Layer 4 of a small transformer language model trained on English Wikipedia (8 layers, counted from 0, width 128). Numbers have three digits each and are written without spaces.
Take only the direct path to the model's output, skipping the later layers: a vector added to the residual stream pushes a token's score in proportion to its dot product with that token's output vector.

Output vectors of the tokens that the questions are about. A number n stands for (n - 500) times 0.0027.
"str": 525537633473419514517457552311671401386385413442346278564476416662576469598549488469800412287443507611406359484438596451582653602667484345375537747415522588484604410564260728634593634597626435515511549436302547595389370440522282632616457571611688213503614402683630511481599657469409558547511462533585392330387333390333406262603243338518795566623712354439586211736436633380715574588306
"areer": 397596481212246657604405482477382438564628328666080721446358638327217584771464750451361385508521522626333563716315400566486757717234409442546574716490763184686481294212517590435548495478567575467337553473382578465624491512735445637576599477634619553477588778825518373700562535508810676732281579521342426693604383491473407433249408464564376499473600692355469181658314408423481451387292
"here": 455516285653463543430405523635470345650631387556566708670303521317406394570484785621535508473616317536392504201369577509396427599446569458541747541575706661029504408501365368509605330463231442500521481489488632367210504335396813317496565704566617469608603513563234440516530592429512572723441349676601542533604633470645407485439531532534524416651522294609368219653462715473663543630285
" Oct": 545464565510578592390558464317405392402419574505390523497562566422402335531491441576594645552420654423658414615454570479562528510622508456661480586503746491607553429579587460681601466491343544494505583418446462478388515339428478610381755480559554382570410445368575366526722575583625400456600560464317389458431432560447529530324543488462516462338482428476409304624537564393508592486582
" Japan": 530617492522373538384719486432405378533588590572365352628407444364401512403489470417350574650333492402554462556348486651375523452340455551441550297631521454407725486278636277612489539288402584426547712563378482492581418531583527466374681505524528336452525400578726634443696576679356476579545649660541613608512681306344534502473599442681666479434453628510495239283498634502462531640499
"ating": 563550435521461445543532643351395492552480296299233678481450606466445768625588366390639471415463419458398604257726481570235590697585492640288308503573445606616548402604570462651463625579481441415641473366656442645627567549528551663622454798790517676529341578529507484513626451333250435676587209506409456448578627576360398430313667525567240506463527571373485399290374481481677477402408
" that he": 391352251347141581659408211468663348585517421334574478486516727545375627543364666643558462311692684553526479162475479769508562439458606548694577422649534508407509425521386692665352616448605529640417438411408478697453533426602382633337482768659479549412497482560498464548454505553440394525626465562505590375533558539479429581351429349565680733577585679412268383329280501434587382501578
" vict": 463285539185512481523728383451418563487496509493615550570555596481449496381487317379378554259678484606600542500445384486515569343609399572509703543581581614591539463534280467543525197566583639573523503475483426697611568428681369620467542630409569317419388451599599454334638425619609447490404525556384530561403493658550603465366472657537442608525579628396231393591394381451400506590579
" school": 428633544520387458371441336604477517528560561588534669479388403508352463593572347520421371542600467591501560534421328681426485337514417336347666479688517418378534498270392518472376674408686643597363527532563442575644461242594528511579660379399523527473438749663600534483382533696461761445406657566570412340706556468372517608301455495498347639535583488489386495611434464495501389486589
" Wil": 602372453363453564558417422498472315396378430473473566321365536575465457636549604528525567509506484532566436602456541504730475493493405389456661561551474571456620503539409507616580646380498484530654663479585522429567461520490509523428532556690457526714523470454544611563337342607417506258484539563400423495376466443487613501442512560694262565449614513408329443332337593468647539471600
"ength": 659508532495580406608287345440309641287689406468518523652541532388243603625689610446508431686266392799530307595572556442270573522376563270336407407515658621692778271447495727462561440627635533527276486608354696278571230495424588757504692700552277405413365610629392417473529617450473590813679366434200746606547404751464411410281267671265357690402759587706486477632317425265612393709196
"- Coordinates": 362260443342374622633591186398422570534688472691419668529424427487357517534348469517490589282367407425757206417548327588344652532431658543425475601791445505295770300308448541708694475299275556506403813796467730487426587371401585464297529623427513395599464514605459428535594676571580660626510468635363435628599450610308483430572420533568513546397626506476336464514487632533467551691361
" Feb": 568504687622622697563559425222407494382508491679391552620507514396255291594569467523475653491526666351507360615403497505384501334695445513595434557495561535639514361651420439637557514652301665478561598356273551522594494353419412657400747520500497436543459521327481393651581556546551376337591570457365255417692556552462630628522400468385485619396539468497475481501441441352514545494555
" | DF": 399427562437322664655478515335501346311350576533364557416495574590343633573550449393344655430559498443734576491359428605532772533548733444498444364496640515506387343528342561420677523501315455674481675471453624581526574491586449382324421696428338302478574707670634404639492491682448505560450461602370534612599551400560633620495622616458519581393683460377244249320518625391342522441450
" Vir": 599539590494539578479556468320407415382409499363524402518451367565467467401569507494528529518393655486601440510432657372554590433525313481535549530491494368565556459506432502703494540471398548539527695460435602412396386398465499507424562515689665566465468445523409391408532626529502515339497431652468548538546741497621654547463510470620359391471583467617232433562453466550642442541568

Output weights of attention head 0. The head adds the sum of these rows, row i times number i of z. A number n stands for (n - 500) times 0.00034.
o0: 460401528493654411319518468439624314733354747309604533266571381653596465313224224499595740483429602514568316546670529477532369397377479333577416435489223630585510594386344201468567648608404728544695351398829510590342387529637587618531726494694496293554321637412481724530517494677709506535489466427287597460525543417610402534446617326478441274553377425527587686550575495525544408408776
o1: 590399357633732409470477402540561514430660454605437558645376543488399433402762434557518390533391383460261558305656351669647427576609609376414456606662371142514524385414322410740619392531427393601456445653392727474533358445448599495558642696608426462572425448471537272599518538548585612509457684295648298318584440660433498419388478672778401725464858729236588571384242613430541381405327
o2: 505282636496390411616476599425384482553520381622406463548443536346555420556488482526370323498382695274506654636487649599507704353380511391625561396660370745327412429269461419609343529462454393740656362590423788525533460662456486444516599294326553340330623495725518337645610653452430339498613504466453242612634415596573680816432483641575644572617488368283415566564625558550438529198657
o3: 542700508406698560440406437641449514303470527489386578458206599515751729399496516371382519683456575466561435415531288467612456642664509670617392433624599638611544350467502415458528458545592611505453543540381447353598409537571568620574538341603553499630463457512515443430475512496664377342316355547517527523489394323388717738488742572603573223445278187583535612309516384704429276415496
o4: 566387757557449547306738426485463265643623453388489551434760230458386562408845433463543498672615946578535563130346320610605448352433725422435240537473606645515246160620417452534494461319585466130606387608570582562571411426376619442606318496618545537559455450715728462766532868787410652321643466466411513536744369415479782679540495415201467440347408326577356061609394432527581523534504
o5: 364534515498569166617369470549613271449548482361420505666740664557477525525544689454412666726505464465389597482158420708464444513647453334684472560261432388533655592375573445274396383474426408446551708926409369460325642456516623597487518444395588445401534871542698571573422652504600543728329583581567690502478451274460322452341647441425294138522437483485239732807485548433763159461709
o6: 464453557510617445467451526585521681328455564412629169576424446425705455389491527559182513639591202240690372483421672584292255392545595565639425453560732205575320722645501344382418409328661446681365694516376597440517484455609464688482475798424652403325844587166449543391615747294327555568447703375593600550431410646409428379573523693634781362347620640253296805389462616550671522722300
o7: 474713527462347723649380259573408273359435728544509186706622478383433482559676467349607680625443493445601525669681435295586331402729430333594632707392476537789611472505538244551297254195436611589368525489451078507469478608660525681334713656311731441337532507529636576714698638619549589446507485365518313303612452627425367447303467319496556742384500508662542325382446388568322531743467
o8: 322337457469486371414600580443166430627386553374588489356632514388384430512488803648602773638610717289317445513492537462501762443521294301438520643487517436447329337504598203830693471681296361618783621570382747859408616289531550464328475622412838294756520352413233521572666640478268799401686707520624440459394347760227541523168309351708358640403775493743362422465597396299464679419409
o9: 404661182603657423334550574439364335858654308523676648639206173420164506511619605443567443453664567527697727367497556735358553573548287514882534624608496435623432526287290553296420463452625190413625456503703498447696628237339533736473323404632758634591431573361569513647529572429460302565405634506516611875632395414595437456572372364463293480443337534518461453435461623575470218623374
o10: 433373468575563561416710632464363366403614497442348783385621547403594337610559693359681722315355742531511396426349844438524531326517373476441596627570623534523545829445472518517644574482403450417572420531380325559328435638571479543541457464478432418589523641434485424428792583570253587087406647538465368245625558552493489515525630543662241607161523636523519184467442658456541420510512
o11: 304798744821674496215534501500346577642563371490418413770652560487409531417576339658400768498521494557649502514366599343460491597581656534383333337704437257454225415437437503295486518669351580465316372511509457383697554284591648795843482423449568521661367383446390499578532651406501484572464439487453248479448451245670486488611239540525322648736571362335536311680493453516475588454527
o12: 451534803589449566398620374638406395541424507429339474492413262708272418856560642588742704492327418574788191444320251678395236473643418274661381451384754466643489198468199595845577374597256488410577665417410444614329452455739425599413523722563374341400377650571602521704585492480476447715505549416276507464325472570482692513389514696568515490471542707541358682623655643308358401556323
o13: 575602450479545638581621600708504461598676474440515423624481522505356401441331496561660608493846643417428362437280406419483457600612644495530464616379477513667425377630459461773558495309516535410545586611591324345561550500418450530567400671474595318610399411581630572674487318656606250582397323239706555493361773433434566382591536518107433485505287257497489422448289782594511548281483
o14: 656662535251747578465195453408512630455395412685501660607392539744527446688386556451360424351294471445321553528508528502592512247792447401469486638701234379977324421689454531320518551328581719467087493314595245527397519561502410641621605453597637562685558301466646427632450525479506524477555451369532477608505431440496734533313362503345514401530730406445411460603614651483442453522656
o15: 402432484870908444399293554416574405569534212445488357417467584528613623678393495549615616667293300484505520710530409542508521645475607519644328326535409581446592642602485459732365692494329400285453276375798570535384571425388599507681459655602341342449490454390354318694538559657443330336427375451638361594744605470461618435656675528356344583327541537529309687342444685627364473534479
o16: 452312404552696621488331632475563494539603558392355725629563410715372559455228474633488705566374459464305697313463499399480455785363308362556513373490802358208576594344483401346473663230588397506438487455804308349561642433435719389424603662735689746653350737371671434572480643419531656469572711359424312389763468304358494539395551651407528533575403387396656607384278488609555486591341
o17: 404566562556439594137449459820272417543446495469630547731490654496498431662646411520319498805577566426496506565782455476450560304849631527359517495902437408449346386578562625460539411487544406514537483735457531448512507412510317368578337338601296480260494552317397491393245692574641597423753717513332331577295532531529259453604244540517768966489412247067436529570446397794611422581364
o18: 307613616553394613437484638699606507466498497467320503791523359218610507480435623468318444558482754709333377520223686603731375663379457508441477738663460431598498288380804507306773664405461503530712595227628619322529163318449537553569423412737404517507498431498322486687744506488573323560432542490378679430356305663495299383561408544406660451528344574522381504404404460705330487703437
o19: 360500385331619420616527480487594731327326467451712408428300169742390626602445588300586427338680529643669490485494454450428519510486640458788441609479514547305365453547425621464502285799389402474640444611350397507526505567489652470526538596471293395691516481760408444583567430533576344518504543516405382404469589409349451584476657563379336621756472482561472486472496694525431623676510
o20: 427416545173410279694574615516289534810348632561370475344643622682409687608329343650617509445465380789585707448388482455401615683491552626259561573670800405485803579592675762517492381577534450604435379197428743724597411583635425244314563339406424400296362605384567641443420486332624282595710564536573580448382288596369488505670272686446646621735561663597562460429198297259334263253374
o21: 665570522474526520285635395740640527472589368807197204692452453569752460429655255649391827580361477536229553484478237581372542448311255357332281626485338601637421286561464545426593619617425706520502434218426454556362580670621640550594564570430482548422623566462707586573485414510505417516396749532202299578229356415295490524494539515448562475488586583686488539737714261553502627580448
o22: 341417542635609572438735527534445322431467571718909533374454465672564654571509690429591525562717631477320525629504288715374457490483386267512366256691567627660625378690572684652407565422450507417580367553410590184218345344506555685557542447600507801374611627519554540660450488205554333533607601440738495318417511210373418306631425220346318348235576485505670299298609509607615370436686
o23: 604622602526590497629630634550522622396166483655375458604433313497663544294525699298557809598415362683532575468346576628730495616430491108391296502370627340641450361615531469340659660615320486303529168542579293298371532644357301315417242715652662466565578758343421591385448419578469492500437334459393447616269486402708601573412508692327527861494569297620352401681578681692681429657502
o24: 565166547624416520438642512487706140450532589540582591585178495300434553536274490674601675382429581314827700423623455572548483599493465678578531535406668412484711239426343595593656494604434383491602200420570434456411620392543404944747477460442539307525394741662480511264543616583473603521538547701578470090467669457527549280265339582491433574433393384387466138777466590306511436568702
o25: 462348669639358551683357476534387685619520444363642682790444228416720355557436482390462548569659492677467621383443558594504427554531363525392358623513544617271541501533435540681218609480571674506376481645646541377195485275477260513364268749612465620643309584458590535322444202418614407530408268551424660414640245630474343587585470465425437357486490411673730736736587564577516511441529
o26: 391497718259587564639297781425664689534769309469598484584561227720814417500603528526313394537497516527322484637437650475521466417425457523402394610562601496447327347682557604330490579533461283454424301469338364556611582238519540441466621520550590367644481707581634585608426545491741338497432358527323536796464557537451476601528561477560550307422501444260226377607462618552503416362446
o27: 555499675243518533519523359516620582316444425613727382703415400604514491583701096476570600479446552610400563277402575484721584375553475631486403567383402249393604685523187546409511511582620498643628450515446541269486565421319484517364322579629476576448528396460501469578543551619581500527549431941526500542354535550535638632443495464445319443125591524449501669633561514689409516415478
o28: 520370575533473461522565489457633444469471519380388468313663569467329647561551467369757518477436376419556475381512369401430800665658650640381467332401580534557650304548470765580596450633361409350670570226361387591623379584584419528165610609528584550481599327412437331348693346554107653750476629437252379379528601334671463641615374503760669577422537574497320431664085597496647655661559
o29: 261597602349319764413595401542610760553491331708700512551342675421561416391375479581452512447567451404455564540388372577532312641504532734649369665653655595325530602452396265317562351618560510590353434538382457525542506492364335418530450504374396365454507568257374620483527430523679338789590439592434445505596524495399223496482290320461564568375646661798737783360577620337366664631484
o30: 487493709642626491617461368318471575489560622416418614553496505645383484728344451483494388630446489526631618685530190748489478431279491438462638294899218403474568476572218781570586335532433561369458537535413511447631468447606637512276477459613583546554552683372205400569530458898468239576513475414541566281323644511561556475486377305633681367370318478569310432622528417440724341829411
o31: 436307572678252638359484612692587532663671473314498454447392528471863467572541627624281416637581294816477465669373665324450492546504461631331457297670594306571431530348265410702695407348593305634717534417559488536559518616335553364501401574527393484653541446442266473604411314438548489314544573437589458437621339589312587587532492393708526380503616428347350803419635541278434482647716

Each question shows a token from some text and the vector z that the head gathered there. A number n stands for (n - 500) times 0.0024.

"at": 459425538524592629530601487428527438542545490410521411532480437506478550557481519484666434435553
Which of these tokens does it push up most? " | DF"

"ively": 392508574497579579541580456477524438504541470448537426488498458474474449548552569480673429411554
Pushed down most: " school"

"10": 459529479511562581454552479459551435603507508458518408549481528527516530529542523519595481520507
Which of these tokens does it push up most? "areer"

"id": 479638571450496537526515573486554416546476504434533467442520561429554354544433478516500397501483
Which three tokens does it push up most, strongest first? " that he", "- Coordinates", "areer"

"18": 438610491389378656566592483370711325539451422534637563464507538495588409437579497657357282564566
Which two tokens does it push up most, strongest first? " Wil", " school"

"56": 539690605419459663467538461460613409530440494490550428414484510406449444556490505598502358564590
Which two tokens does it push up most, strongest first? " Wil", " school"

" district": 444478581503554560533615530460575496536530424425483448588533508477520493515414509501538462515543
Pushed down most: "ating"

"ail": 467553595506526550487543479473523501592585492496499492495520530389519439586417489507551461481481
Which three tokens does it push up most, strongest first? " | DF", " that he", " Oct"

"er,": 524628506379508504445528577468589463499542505558477451481520548468503393542584485526526348491447
Pushed down most: " Japan"

" First": 533565541436539541468563580493542430592568515490486449467419501479470474557494513498591422444496
Which three tokens does it push up most, strongest first? " Oct", "str", " Feb"

" L": 461598599482538558474554494501552452542527464476514463535474462473469487557488555514568435467532
Which three tokens does it push up most, strongest first? "areer", " | DF", " Oct"

", L": 486599637456567504538429541502476471551526420398453470499534473506483465545472508573573487506533
Which of these tokens does it push up most? "- Coordinates"

" |  | ": 419536515493308437655523403493543512550501539508576587550514588470406454448468559494438513513529
Pushed down most: " Vir"

" home": 503564492392553545487487558443572505467499456490461404552534499517500477536599478546551353466482
Which three tokens does it push up most, strongest first? "str", " Vir", "ating"

"\n\n": 602482586379438475458594482282556428432471461493414452404440567438324286509445359567664313532490
Which two tokens does it push up most, strongest first? " vict", " that he"

"enn": 564583579405477598534616509399547446591496460555403398356533519469418298496473492580464320510519
Which of these tokens does it push up most? " vict"